Layer 5 of a small transformer language model trained on English Wikipedia (10 layers, counted from 0, width 96).
In attention head 2, each number of a token's query is one row of weights dot the token's vector x. The head spreads its attention over the tokens so far by the softmax of query dot key.

Query weights of the head. A number n stands for (n - 500) times 0.00043.
q0: 436 173 456 439 709 473 682 351 341 792 495 369 641 483 391 595 319 493 387 411 636 438 553 475 427 492 555 670 724 566 486 672 359 472 663 588 667 288 526 479 380 800 573 478 487 319 573 550 406 457 403 417 664 546 489 204 609 551 508 559 683 441 390 453 511 347 711 646 511 482 309 534 376 634 695 657 393 659 500 506 540 572 298 560 375 381 417 782 373 510 336 554 535 503 753 521
q1: 310 467 434 537 468 580 586 300 327 611 716 436 480 757 519 497 551 456 467 419 687 303 483 442 411 687 420 675 509 607 564 462 614 488 559 720 480 433 379 402 349 662 821 475 447 289 461 500 612 566 576 458 579 529 513 342 487 324 640 453 697 427 456 416 425 464 616 325 492 548 278 403 514 509 453 653 535 253 566 578 747 305 670 555 559 405 566 643 353 560 446 399 573 489 568 476
q2: 667 542 388 439 317 402 596 571 484 377 579 453 588 600 335 557 410 484 491 214 601 494 569 662 438 394 475 442 633 460 245 323 523 480 561 412 487 424 364 320 832 733 241 317 371 565 689 623 572 351 441 612 446 447 501 652 546 376 553 412 489 432 522 596 694 472 393 327 815 368 420 549 459 435 528 514 695 665 619 472 415 476 674 459 586 526 620 523 294 635 531 708 642 430 677 635
q3: 464 516 498 380 616 547 590 485 509 539 479 657 595 526 419 489 281 516 575 643 519 611 303 590 591 540 460 499 333 596 526 486 397 451 563 285 681 590 353 519 399 514 503 310 326 648 625 264 429 345 437 336 359 769 585 366 524 458 464 588 642 655 559 340 625 384 577 739 546 766 425 463 461 472 500 316 371 623 605 541 580 628 423 344 266 416 374 437 427 542 450 529 823 457 735 490
q4: 578 571 541 492 508 341 548 702 671 399 570 525 388 467 614 406 638 390 453 659 521 410 455 561 536 368 554 642 563 261 355 547 677 362 476 491 355 547 851 466 496 604 415 622 460 647 627 489 480 278 502 392 497 545 582 327 703 591 224 383 462 554 344 741 607 367 365 618 349 646 662 293 613 346 260 443 612 261 781 344 416 659 573 326 427 545 483 448 579 410 491 599 299 420 483 449
q5: 422 585 309 318 271 655 601 438 532 643 382 629 448 471 473 515 540 242 598 494 556 427 505 492 502 299 732 403 486 442 556 452 537 654 518 532 798 521 371 558 301 498 633 398 424 411 497 533 631 236 410 601 647 595 458 484 631 698 363 622 533 623 671 486 453 782 577 344 425 518 371 469 287 628 320 546 425 468 763 656 443 532 296 361 420 444 394 598 638 509 485 288 349 666 584 652
q6: 331 353 504 570 319 662 575 288 575 569 543 440 430 565 789 552 793 249 462 501 723 383 488 776 431 660 436 551 352 598 734 574 358 661 542 281 543 474 543 600 461 696 487 576 226 202 364 578 668 628 501 343 613 385 446 577 214 324 569 447 633 661 372 386 598 491 523 333 532 421 395 376 568 458 537 575 421 448 612 604 515 597 360 453 396 402 509 458 671 628 575 422 629 428 548 532
q7: 487 515 736 631 170 725 361 257 479 508 574 626 704 625 593 389 474 544 615 575 486 393 585 558 487 559 410 634 732 479 327 522 477 260 618 588 386 359 563 558 749 579 455 694 492 511 487 637 433 253 413 422 555 340 658 602 492 545 470 335 117 494 573 352 640 390 622 327 367 531 447 635 530 582 328 371 461 237 490 612 415 519 387 559 435 480 483 642 377 675 455 693 412 775 405 698
q8: 582 491 616 600 560 471 532 359 181 484 337 466 394 748 535 677 405 531 590 529 748 413 635 475 478 653 177 606 658 531 517 536 444 399 629 706 714 776 599 557 362 81 690 617 397 344 201 369 526 478 291 462 603 389 423 460 653 346 625 479 654 720 495 283 306 489 451 441 422 591 298 619 739 556 495 540 535 202 466 526 182 241 273 640 527 468 541 729 398 573 559 595 608 761 323 487
q9: 534 355 494 717 532 522 194 423 253 551 534 346 473 755 334 610 527 711 666 470 365 196 677 615 442 671 527 765 736 543 691 428 246 425 531 526 690 476 149 344 429 652 570 474 559 429 416 715 446 663 511 379 414 452 348 217 552 396 592 400 635 606 147 419 635 667 715 281 542 429 565 700 584 481 521 621 605 407 520 264 606 459 489 526 420 435 566 596 279 422 481 581 464 586 693 601
q10: 716 532 358 262 673 494 323 620 603 579 433 358 579 455 459 445 311 705 610 335 171 517 441 368 537 563 824 421 576 450 405 451 521 647 400 267 451 519 655 339 584 577 584 516 20 650 482 595 407 617 387 576 348 365 369 629 695 679 624 620 474 555 549 587 687 590 411 662 394 595 580 402 334 541 596 201 363 453 756 553 514 845 402 562 414 505 772 168 499 478 627 472 724 510 486 371
q11: 746 388 514 536 690 361 311 399 431 683 624 530 711 611 437 594 645 415 497 429 471 562 653 568 565 546 531 264 353 616 561 798 466 603 548 365 295 365 419 660 487 583 506 684 672 403 660 533 328 470 428 342 719 508 407 498 513 352 597 387 530 533 447 603 555 546 140 579 596 520 318 501 322 688 432 394 385 351 560 562 418 633 393 378 295 525 441 467 471 353 481 538 518 359 600 421
q12: 750 720 505 317 652 622 424 161 323 478 634 714 571 564 617 545 272 426 542 533 392 532 320 452 358 709 605 525 448 369 530 491 424 552 530 376 613 590 570 793 366 517 713 465 334 731 428 510 679 377 748 527 521 627 532 499 373 541 448 322 608 373 844 595 304 337 427 327 498 303 675 680 517 688 605 383 331 642 386 393 331 296 737 487 524 283 660 478 440 509 423 320 589 539 405 595
q13: 501 508 461 663 695 482 553 605 593 504 402 443 557 490 765 560 662 305 384 286 557 647 451 621 544 471 539 565 574 344 365 334 441 500 482 499 377 683 494 554 403 483 472 603 634 373 381 378 762 593 559 360 412 461 681 771 575 509 351 402 487 381 357 402 287 467 604 451 493 576 297 265 220 573 475 616 573 456 687 533 547 582 574 518 637 461 332 385 530 551 301 369 404 389 369 739
q14: 577 635 590 503 716 360 493 544 593 370 588 566 644 529 445 425 490 504 457 539 422 377 571 289 557 512 447 593 636 171 560 366 525 505 587 511 335 261 541 583 468 738 453 507 272 616 588 664 337 482 512 627 475 657 201 551 697 644 505 591 589 520 525 596 561 291 332 467 305 635 611 355 706 496 540 488 318 484 298 249 552 336 462 709 534 480 547 622 444 495 521 383 570 631 692 524
q15: 537 258 487 488 348 377 385 601 356 413 429 548 657 516 453 577 727 519 629 806 472 688 460 416 483 434 328 279 432 683 633 408 428 556 545 417 718 344 492 240 565 560 792 562 714 758 572 588 496 365 586 460 444 577 503 318 598 789 520 293 396 461 375 489 635 389 355 548 490 435 573 356 635 476 786 582 505 446 469 555 454 447 530 324 444 384 504 389 474 727 297 376 352 614 437 493
q16: 563 787 544 478 479 369 392 745 697 187 691 556 537 502 455 251 752 501 649 290 328 734 586 448 504 595 690 222 286 368 466 370 739 522 559 319 300 698 617 279 694 255 346 613 598 742 578 534 533 359 526 703 398 334 652 717 315 535 439 463 483 456 798 514 483 785 314 641 443 345 446 509 631 371 391 202 582 273 596 416 514 693 674 442 514 346 498 278 857 646 477 317 464 308 436 643
q17: 557 575 650 300 307 691 685 625 392 583 541 327 383 501 416 648 665 455 421 595 573 267 529 442 394 563 448 349 522 624 394 458 552 324 422 538 634 650 576 442 308 606 442 631 577 387 460 450 509 689 399 620 397 370 443 340 597 477 690 567 563 434 376 457 498 643 547 342 541 519 642 506 625 690 440 369 473 601 623 465 563 282 257 388 601 547 570 641 558 301 571 488 661 495 492 295
q18: 576 559 554 677 507 590 664 520 280 763 529 494 555 611 627 260 645 470 680 429 435 177 624 353 407 543 431 630 580 545 201 783 389 511 385 336 422 655 623 356 261 504 460 578 320 580 458 483 678 431 397 666 579 726 493 410 522 385 564 524 593 696 334 493 525 416 440 620 501 606 340 429 813 440 419 581 581 306 506 377 299 337 458 683 391 123 540 700 593 402 250 552 612 520 627 550
q19: 674 500 506 260 584 524 660 689 406 317 371 675 484 202 554 414 477 610 438 421 370 795 428 447 652 359 758 495 396 693 306 479 547 687 336 392 410 535 568 386 724 478 406 698 384 475 581 346 494 366 469 566 544 230 597 549 355 515 576 555 425 623 792 408 743 574 562 634 393 181 428 517 494 486 709 384 507 541 523 611 475 628 364 410 468 409 483 387 596 828 514 440 615 406 468 623
q20: 373 683 532 558 654 728 635 493 460 680 512 418 593 576 514 285 431 508 606 559 476 276 427 557 535 504 535 406 380 513 602 706 488 452 655 469 485 473 460 551 574 335 633 602 619 488 366 422 535 571 453 671 341 305 662 157 611 325 534 427 550 458 425 517 409 539 646 381 539 594 560 434 635 332 410 508 449 461 463 467 363 370 684 293 160 372 465 533 391 628 446 526 806 631 526 553
q21: 511 736 628 461 505 602 472 267 361 749 509 747 446 498 571 554 546 437 571 784 472 301 672 581 570 621 96 460 443 687 535 511 472 597 774 406 449 593 484 655 276 384 581 506 356 285 599 421 463 444 493 327 502 613 542 449 319 656 652 514 317 388 473 566 356 488 613 535 592 483 358 210 220 541 433 469 456 418 640 419 610 548 360 550 615 461 407 389 857 600 451 336 399 571 297 324
q22: 458 704 372 582 240 525 417 464 761 488 343 573 410 468 586 719 303 629 450 762 350 641 535 354 705 577 498 322 693 327 256 285 670 405 510 515 377 503 665 759 507 597 467 594 455 494 375 390 494 514 524 517 629 594 400 398 759 485 625 496 418 498 416 243 561 534 596 320 221 576 379 458 509 385 500 583 519 446 565 580 233 712 393 461 466 595 502 536 598 759 470 444 586 275 512 539
q23: 582 536 477 224 382 304 740 594 443 364 384 514 397 282 499 310 614 644 492 496 439 635 564 508 586 392 575 542 516 695 564 405 543 564 866 499 366 354 801 695 479 463 395 398 471 527 467 424 487 504 519 479 543 392 499 441 240 363 508 472 525 356 608 763 394 695 525 585 456 295 554 471 438 376 661 293 879 734 645 564 656 408 493 276 565 317 692 490 468 201 727 593 434 535 499 298
q24: 351 397 425 423 712 292 469 457 551 595 348 306 641 705 303 621 348 366 165 559 612 477 542 441 312 543 420 774 429 573 425 570 473 680 156 473 683 620 685 549 343 458 521 306 601 423 277 557 657 443 481 569 568 718 495 480 433 430 611 687 455 477 594 499 575 533 437 456 297 623 472 399 402 384 584 636 302 448 522 640 671 490 531 525 741 365 681 411 456 594 390 440 633 478 298 598
q25: 827 637 540 625 499 616 423 718 599 539 413 530 460 363 541 563 617 483 607 227 494 425 520 446 561 480 421 454 385 285 385 629 478 377 593 533 562 464 397 434 395 353 603 458 413 298 462 481 427 670 506 488 506 485 363 446 448 455 564 526 573 583 543 764 281 564 516 579 726 320 596 390 519 473 479 688 487 440 326 621 327 402 452 407 702 438 536 451 580 303 524 448 557 449 655 305
q26: 249 448 451 412 586 585 646 389 624 772 379 408 547 448 560 538 783 356 638 515 282 650 419 387 431 595 286 426 690 622 621 584 648 354 554 529 478 771 580 631 557 609 681 449 336 670 301 593 678 444 419 659 470 620 459 672 491 420 567 511 337 548 528 456 704 471 330 306 406 318 415 419 574 262 602 348 462 384 271 330 225 437 446 213 532 582 648 682 592 561 489 484 247 574 360 592
q27: 554 346 373 327 565 607 370 634 672 447 521 665 430 367 602 359 518 581 572 322 454 479 633 473 450 397 570 624 382 565 720 452 387 568 328 324 773 360 277 360 698 419 240 512 598 569 404 483 656 489 486 416 397 367 567 694 288 285 413 465 443 201 633 324 557 475 268 450 495 608 722 296 500 451 491 515 509 787 448 577 740 681 573 468 535 523 444 544 589 406 678 289 462 529 577 581
q28: 620 352 567 198 542 422 484 559 548 492 608 753 464 591 532 629 602 311 540 589 441 594 562 591 485 411 492 534 607 625 320 523 372 571 429 564 680 637 345 292 410 389 490 712 326 494 403 709 362 570 539 483 509 370 582 659 401 705 499 401 550 357 407 668 366 730 630 362 598 493 378 436 663 569 591 485 559 471 622 342 468 538 702 383 547 320 305 480 523 389 360 502 591 773 326 510
q29: 450 464 547 539 681 736 258 654 743 299 515 461 337 503 593 604 268 563 537 439 389 577 411 382 474 212 620 622 539 351 573 486 649 676 363 666 230 447 350 308 535 612 274 177 661 548 762 435 579 557 592 440 594 753 579 422 541 379 469 544 424 701 455 774 508 426 407 384 376 613 330 572 238 272 689 413 765 873 587 366 461 600 787 371 574 567 381 445 560 618 526 553 413 569 328 468
q30: 323 572 627 436 526 704 329 440 429 373 620 613 512 442 494 352 683 752 396 439 510 544 252 436 350 570 635 462 398 538 541 287 409 492 674 507 685 405 542 316 431 585 453 382 258 431 41 406 428 325 599 649 631 375 749 678 644 500 357 413 454 495 412 350 446 560 427 583 388 520 541 556 422 610 459 445 714 466 557 608 482 583 641 659 501 686 545 351 633 669 460 600 539 526 608 667
q31: 555 445 705 442 547 447 789 532 671 497 474 677 529 305 444 505 436 468 524 431 535 781 418 657 626 630 585 457 457 319 659 465 627 415 283 489 298 269 348 644 281 510 337 623 635 549 520 492 455 399 471 490 668 327 619 328 665 398 470 414 416 361 554 456 571 576 634 705 416 445 316 500 346 642 617 562 448 404 440 717 541 455 278 455 633 643 175 609 480 822 637 282 519 449 562 146

Each question shows a short text with each token's key, already scaled and adjusted for position as the last token sees it. A number n stands for (n - 500) times 0.003.

Then comes the last token's vector x. A number n stands for (n - 500) times 0.016.

0 " D": 340 619 326 672 454 500 587 611 467 663 346 578 420 518 473 539 512 621 525 572 367 534 736 757 763 701 461 367 439 387 487 462
1 "ec": 387 493 417 661 546 513 521 563 532 656 295 578 451 493 479 470 339 639 410 584 373 518 639 684 736 745 530 402 490 365 517 421
2 "ember": 465 414 526 667 425 432 512 509 493 667 284 610 450 419 546 536 411 642 413 592 368 492 593 723 732 698 461 385 443 403 508 467
3 " ": 550 386 441 520 504 559 619 538 355 675 306 518 514 418 452 494 528 612 471 572 343 591 723 664 762 712 416 488 444 429 546 541
4 "1": 577 386 475 511 519 443 612 568 404 771 245 521 438 471 550 543 726 603 349 610 278 487 712 685 775 655 475 457 473 421 424 439
5 "8": 388 325 553 535 504 493 485 542 448 763 274 505 446 523 516 496 565 431 401 648 350 452 631 692 684 700 514 430 485 398 488 468
6 "7": 378 390 593 458 502 471 444 582 457 756 315 546 418 544 464 477 469 361 433 652 393 415 601 713 675 715 487 397 444 357 494 466
x: 423 499 491 495 329 522 464 518 673 237 376 845 441 387 590 586 448 638 223 700 500 597 545 537 613 391 579 593 471 530 441 457 454 522 489 405 542 475 438 445 521 664 526 358 305 451 492 547 431 481 607 578 421 552 374 449 491 552 426 538 402 528 653 542 623 403 563 689 551 516 753 325 277 434 610 466 536 600 571 422 496 651 512 475 578 480 492 299 479 429 605 592 474 369 506 372
To which token does the last token give the most attention? 3 " "

0 " in": 384 566 364 671 395 388 470 643 536 692 344 563 398 404 510 522 560 712 385 569 298 545 570 692 875 776 481 458 437 407 525 431
1 " S": 400 533 295 664 462 484 576 643 458 682 343 579 438 492 464 524 382 674 470 608 288 516 703 756 765 747 486 355 503 370 470 461
2 "ou": 533 423 516 704 522 510 534 627 491 591 352 622 427 585 450 490 369 715 376 595 380 563 633 612 733 721 479 408 464 335 485 520
3 "th": 670 364 468 712 507 379 545 651 514 591 326 619 419 464 463 460 481 584 335 597 359 524 653 709 726 701 515 365 379 323 493 410
4 " A": 627 297 471 608 569 555 529 596 479 661 368 656 456 490 449 463 609 538 398 635 289 530 669 698 772 776 500 325 494 391 460 498
5 "f": 421 489 502 555 480 506 621 530 482 575 351 604 417 452 571 519 609 354 378 655 344 535 627 676 730 653 529 454 460 377 461 493
6 "ric": 392 465 506 561 580 563 493 578 511 631 390 541 505 541 486 534 542 443 370 666 345 587 590 633 670 683 525 473 561 348 480 521
x: 537 472 457 447 628 376 323 672 515 441 386 760 475 453 401 426 510 497 539 683 489 795 513 376 527 436 499 303 570 580 547 588 478 619 516 685 579 415 539 460 485 522 540 484 458 318 612 633 301 317 615 442 341 685 645 451 382 440 346 591 610 658 684 387 463 540 584 569 507 503 572 333 248 546 371 503 472 576 482 648 447 586 527 538 332 565 496 415 533 468 485 469 466 477 434 444
To which token does the last token give the most attention? 4 " A"

0 " P": 322 614 365 709 432 503 570 606 495 656 370 598 437 467 490 485 492 617 498 596 315 514 732 723 785 702 481 369 469 392 506 435
1 "r": 380 478 438 686 495 536 554 534 509 644 444 615 489 481 447 545 361 597 410 541 408 541 696 625 752 677 524 391 444 445 503 456
2 "ess": 553 474 369 668 522 417 532 643 455 664 334 600 400 461 412 453 297 586 465 584 387 428 726 735 726 668 460 404 466 382 543 502
3 " f": 667 320 423 637 476 471 553 605 464 658 337 560 484 450 476 539 480 527 420 625 352 464 742 767 781 679 494 393 477 382 554 443
4 "irst": 621 308 464 568 493 350 497 595 463 727 320 531 435 500 466 440 574 559 370 595 326 509 639 771 817 738 484 404 429 392 506 578
5 " on": 518 304 593 482 581 343 508 564 490 645 283 522 410 395 516 565 603 375 388 671 370 532 601 761 828 718 535 461 450 327 511 463
6 " the": 446 398 559 508 554 395 420 547 434 620 289 519 435 466 453 489 554 380 480 575 359 584 660 733 850 763 398 414 452 356 465 490
x: 681 438 287 570 564 465 400 551 535 119 517 683 393 471 514 513 486 580 449 367 502 494 608 433 410 443 484 554 504 479 611 500 482 528 703 335 559 418 536 522 503 486 454 461 460 415 525 560 544 437 570 358 308 640 445 580 341 351 402 464 533 456 582 667 485 536 460 809 373 389 523 489 358 498 554 523 537 625 483 702 594 406 642 524 641 560 641 474 530 443 430 527 541 531 507 249
Which two tokens does the last token look at most, in order? 5 " on", 6 " the"

0 "m": 303 539 412 649 504 407 496 608 509 711 321 549 446 442 427 473 390 613 521 606 410 464 669 731 714 642 587 404 484 372 502 381
1 " a": 424 592 442 608 498 455 454 594 453 674 292 481 470 461 463 496 397 718 442 527 333 611 689 735 819 813 486 354 405 364 474 496
2 " p": 582 409 431 661 437 450 506 596 500 646 350 532 451 478 500 491 345 683 435 655 345 507 766 707 809 765 464 405 448 378 523 394
3 "av": 634 344 424 597 479 477 521 530 541 589 357 551 404 514 473 583 472 565 425 601 403 499 688 723 760 599 513 400 512 370 451 469
4 "il": 633 317 533 580 406 344 503 628 460 712 347 522 392 505 384 452 651 495 405 631 372 512 633 720 755 719 448 375 426 350 455 458
5 "ion": 487 346 514 551 515 469 438 524 461 715 369 586 435 455 451 482 640 456 463 653 395 491 700 724 751 642 534 335 412 363 519 416
6 " the": 439 408 544 519 554 396 436 532 447 631 293 516 444 440 458 475 542 373 501 591 345 601 691 756 858 740 468 410 440 383 494 473
x: 629 466 251 592 557 460 403 614 547 25 564 619 429 486 459 482 504 588 430 367 506 481 616 398 397 436 524 565 489 489 511 509 493 506 652 368 514 418 524 444 543 490 481 493 496 466 520 535 594 487 578 410 399 650 533 524 361 357 407 508 502 453 573 683 507 546 430 777 378 371 506 458 338 527 531 589 477 679 501 702 618 395 598 543 695 575 590 481 507 367 411 491 558 525 533 297
Which token does the last token look at most, and with what share of its attention? 6 " the", with about 80%

0 " A": 340 668 371 677 467 554 566 619 478 661 345 651 445 493 462 477 536 647 494 505 262 550 682 715 820 802 478 359 491 380 468 505
1 "f": 474 398 389 625 421 504 638 538 484 575 358 589 415 459 596 523 372 589 478 580 370 542 613 671 728 662 506 467 455 373 471 508
2 "ro": 587 413 394 658 508 547 590 621 444 688 257 546 420 543 500 468 343 681 406 622 381 568 666 697 744 777 437 460 485 270 408 440
3 "-": 581 325 505 573 557 576 592 616 373 663 368 625 487 445 550 467 477 564 320 564 405 528 654 604 708 746 520 429 533 324 479 490
4 "A": 627 283 462 587 566 551 515 585 469 687 340 648 428 481 474 492 633 533 360 605 317 534 668 692 803 756 485 378 484 364 454 488
5 "mer": 475 377 562 600 576 454 573 569 485 629 334 574 492 534 498 483 594 463 395 639 359 507 664 717 745 713 486 486 439 404 491 534
6 "ic": 428 453 599 503 555 553 490 534 509 695 363 587 388 538 500 490 582 345 402 620 381 535 646 666 657 708 558 513 511 432 476 573
x: 434 423 579 346 677 506 362 607 637 393 476 832 400 418 383 409 541 470 420 664 554 506 429 331 413 337 643 382 441 431 519 589 380 576 436 687 665 410 523 571 524 592 613 364 435 430 559 547 248 353 664 528 464 520 337 506 472 631 465 573 525 650 635 592 464 498 594 672 551 337 605 393 345 521 545 553 533 535 450 547 540 439 532 544 403 542 470 316 549 419 528 452 553 491 486 524
Which two tokens does the last token look at most, in order? 3 "-", 4 "A"

0 "ru": 402 626 418 620 436 398 507 578 427 691 343 581 438 477 416 461 470 592 472 603 427 485 593 627 617 640 543 451 453 394 480 486
1 "ct": 440 501 360 606 455 375 489 554 477 736 354 537 319 511 391 510 353 658 496 577 387 488 646 707 677 691 454 410 478 387 540 504
2 " a": 543 459 471 605 519 443 433 580 441 676 306 506 474 443 456 501 376 724 452 538 344 621 705 720 807 796 471 355 396 382 470 502
3 " n": 638 323 378 669 504 376 551 632 451 621 302 561 424 463 479 527 487 537 391 620 315 477 717 789 789 732 491 415 496 345 578 409
4 "ew": 651 352 573 617 496 400 433 739 436 647 380 498 462 446 466 414 580 573 394 638 381 470 661 751 786 753 472 384 454 315 489 558
5 " b": 479 356 446 596 537 459 532 567 490 653 358 567 493 416 434 531 670 320 372 669 307 479 769 762 834 713 465 357 397 420 541 481
6 "u": 467 460 495 634 575 455 512 576 388 572 310 599 438 449 472 535 549 338 455 648 424 570 641 634 677 684 551 453 429 419 474 519
x: 754 386 425 478 681 400 556 435 609 301 439 673 495 448 523 633 644 580 540 599 511 422 513 500 584 484 629 687 424 370 374 387 457 473 468 561 294 514 468 598 667 409 444 299 632 486 572 677 419 636 357 465 436 478 559 531 396 543 369 418 384 553 673 588 643 560 426 544 455 444 597 404 302 590 628 436 431 336 450 402 609 581 514 506 697 491 414 226 622 447 456 511 433 462 421 532
To which token does the last token give the most attention? 5 " b"

0 "et": 310 664 369 580 504 407 573 638 438 690 279 651 434 430 425 486 441 628 543 626 354 490 682 731 768 758 543 383 452 322 422 483
1 "ry": 418 584 446 601 482 433 476 528 478 719 289 590 377 488 401 419 352 677 494 575 351 461 693 714 814 742 548 423 445 355 471 432
2 " with": 525 405 417 606 464 380 456 570 470 711 377 487 455 464 485 467 384 597 378 558 326 536 634 759 869 740 509 438 458 330 517 454
3 " the": 552 404 526 548 485 389 440 555 446 631 292 503 454 453 501 493 454 600 453 579 337 629 657 745 878 750 431 429 447 359 479 477
4 " p": 617 286 464 602 477 459 496 602 486 640 333 507 460 465 512 504 637 485 409 717 333 493 766 712 835 764 477 386 449 374 517 393
5 "av": 467 369 483 559 506 473 517 537 530 589 348 547 402 509 470 588 640 386 390 641 403 492 693 726 775 601 509 395 516 369 459 475
6 "il": 298 420 583 523 429 341 492 620 453 712 344 528 391 505 383 455 557 338 440 648 363 493 640 721 757 714 450 371 426 348 453 450
x: 470 607 486 605 346 487 377 594 667 334 405 477 401 307 282 272 530 607 310 440 306 655 478 447 562 535 580 490 472 510 244 575 516 619 537 404 539 310 482 613 673 607 521 554 497 710 401 567 698 483 591 522 283 397 548 465 565 543 358 554 523 523 499 549 454 487 418 557 444 500 592 409 310 596 756 594 588 601 490 508 510 542 632 463 544 517 494 373 688 430 432 528 564 320 548 501
Which token does the last token look at most, and with what share of its attention? 4 " p", with about 50%

0 "em": 297 626 517 637 488 403 529 580 442 724 346 622 466 484 452 450 443 628 502 586 375 578 735 739 837 721 555 415 476 348 524 355
1 "ent": 449 562 409 641 460 401 527 555 533 642 342 568 405 479 400 499 389 650 504 623 349 535 653 730 766 719 499 410 517 346 450 409
2 " con": 514 383 501 668 476 470 483 582 479 676 321 609 385 485 492 464 331 653 334 615 303 543 617 670 805 818 518 444 525 395 495 406
3 "t": 668 306 377 617 507 405 509 577 452 691 417 497 405 464 490 456 476 545 379 603 408 487 741 737 825 708 527 350 515 352 410 486
4 "in": 607 386 468 605 459 409 476 561 483 724 358 522 441 497 474 499 655 398 396 644 369 445 607 612 823 684 498 449 526 332 476 446
5 "u": 436 346 498 473 525 444 423 572 468 643 368 594 461 499 445 438 594 434 392 562 442 518 623 586 686 624 506 419 391 420 454 500
6 "ed": 369 426 580 484 445 375 534 493 481 704 454 474 462 481 483 471 507 409 499 577 361 544 638 760 776 720 486 397 438 435 484 444
x: 719 450 608 447 614 640 575 496 580 233 528 819 427 128 446 369 438 644 544 508 487 618 413 414 469 343 743 432 450 604 499 399 535 557 534 446 369 317 704 420 442 569 536 516 455 585 388 539 475 478 581 465 493 495 538 398 564 528 546 575 500 433 489 552 383 564 538 674 419 423 632 308 405 459 644 463 583 453 536 450 573 504 413 470 502 434 485 445 500 412 355 563 469 571 679 565
To which token does the last token give the most attention? 3 "t"

0 " S": 347 623 309 669 438 503 578 667 454 675 362 558 433 514 442 503 504 649 518 561 331 505 695 753 722 704 522 349 496 362 484 470
1 "w": 402 464 391 704 467 492 577 637 450 647 400 545 455 474 436 506 365 611 418 486 397 473 679 704 709 712 460 368 444 312 473 554
2 "in": 506 406 484 631 458 445 553 609 510 635 391 597 400 471 416 469 359 585 417 595 308 530 563 630 698 662 471 469 470 343 499 465
3 "d": 664 422 369 557 438 401 568 594 429 679 400 576 435 528 452 475 533 523 392 565 380 445 580 671 654 624 461 441 417 312 462 421
4 "on": 584 365 466 613 528 476 559 530 494 643 290 624 405 565 405 508 616 491 414 638 438 444 611 683 734 678 527 449 465 275 410 396
5 " E": 479 336 535 568 537 530 502 574 459 644 329 641 391 472 466 442 666 400 380 676 309 491 696 677 706 706 560 373 431 424 460 467
6 "v": 351 471 574 582 561 483 580 539 485 700 398 623 453 562 448 546 577 320 390 693 412 446 694 706 771 691 501 436 562 293 444 477
x: 322 617 453 385 455 272 549 618 484 323 197 763 407 507 361 437 565 612 460 350 575 656 676 433 465 520 668 419 538 453 378 471 466 563 536 440 388 591 507 744 650 590 512 351 622 372 559 449 472 498 654 474 549 588 559 549 470 494 515 461 504 523 612 630 614 473 592 492 431 495 515 453 292 492 526 444 569 512 502 507 528 569 447 486 181 454 410 522 552 420 574 453 497 611 522 521
To which token does the last token give the most attention? 5 " E"

0 "ly": 355 641 450 641 446 374 524 566 441 772 319 556 392 495 422 447 497 620 458 542 321 464 652 747 790 741 543 422 418 373 418 460
1 " p": 408 507 439 671 420 441 521 585 509 647 337 522 442 470 486 480 354 710 465 620 337 485 757 707 806 734 476 398 437 398 512 383
2 "er": 463 331 594 730 478 452 467 467 458 707 362 604 453 496 446 450 377 600 420 532 352 454 620 657 769 715 518 415 515 418 486 380
3 "f": 661 339 436 594 403 444 640 565 462 630 424 591 473 393 529 493 507 438 468 653 405 439 640 684 803 634 444 453 476 409 420 424
4 "or": 572 330 473 596 541 478 414 582 486 665 440 559 488 478 450 493 574 481 454 573 407 532 615 598 647 637 477 369 425 247 491 462
5 "man": 458 415 448 576 506 375 482 483 505 665 333 621 387 503 422 484 653 442 395 604 434 480 627 688 769 709 546 442 407 323 467 493
6 "c": 341 497 425 454 554 466 511 503 518 749 380 617 456 444 501 524 510 372 352 658 443 486 608 759 662 718 477 444 397 363 506 394
x: 594 420 478 390 530 443 427 624 592 450 463 644 393 396 505 613 378 460 305 470 551 529 446 416 504 347 734 428 437 468 330 536 548 689 450 672 379 462 773 508 596 623 374 356 366 516 582 471 488 567 623 633 646 509 692 583 627 555 577 351 479 473 585 595 625 550 329 685 602 421 568 354 299 281 582 289 459 627 436 500 478 471 584 408 519 545 475 502 462 439 544 390 444 446 454 615
To which token does the last token give the most attention? 3 "f"

0 "o": 292 536 363 723 458 463 487 646 442 719 360 655 376 535 490 478 538 610 474 536 369 526 633 696 825 722 519 418 431 306 444 446
1 " g": 381 457 313 632 463 427 530 594 473 670 382 593 437 502 499 523 363 655 497 575 345 464 688 753 830 729 492 368 455 382 497 409
2 "re": 545 426 383 640 576 456 546 698 381 740 305 517 422 540 431 468 358 644 421 586 368 571 636 777 818 737 491 464 477 336 553 445
3 "at": 700 266 449 547 431 349 501 620 432 736 346 550 404 407 440 422 434 594 355 631 421 481 708 672 715 714 461 408 444 326 460 524
4 " for": 590 299 546 559 572 394 467 613 517 694 376 555 466 467 471 506 555 501 342 630 331 521 619 774 863 734 461 420 457 336 491 451
5 " ": 475 369 496 546 506 503 554 551 358 658 353 522 476 432 521 458 593 415 442 612 371 554 663 641 739 689 405 412 476 371 513 466
6 "her": 347 353 558 552 529 412 463 577 465 682 309 491 434 527 454 500 573 406 490 626 270 535 726 725 906 754 471 390 534 422 429 459
x: 520 596 402 477 604 491 514 498 420 139 393 744 415 437 424 276 710 669 415 512 535 701 526 445 369 594 626 565 449 472 567 564 598 492 629 295 463 451 546 368 634 529 470 505 499 562 558 447 617 457 591 523 321 461 327 455 426 420 438 475 501 395 515 676 645 535 482 520 263 530 664 443 281 514 538 569 589 542 583 622 530 456 555 592 580 532 551 526 378 379 466 502 510 307 641 373
To which token does the last token give the most attention? 4 " for"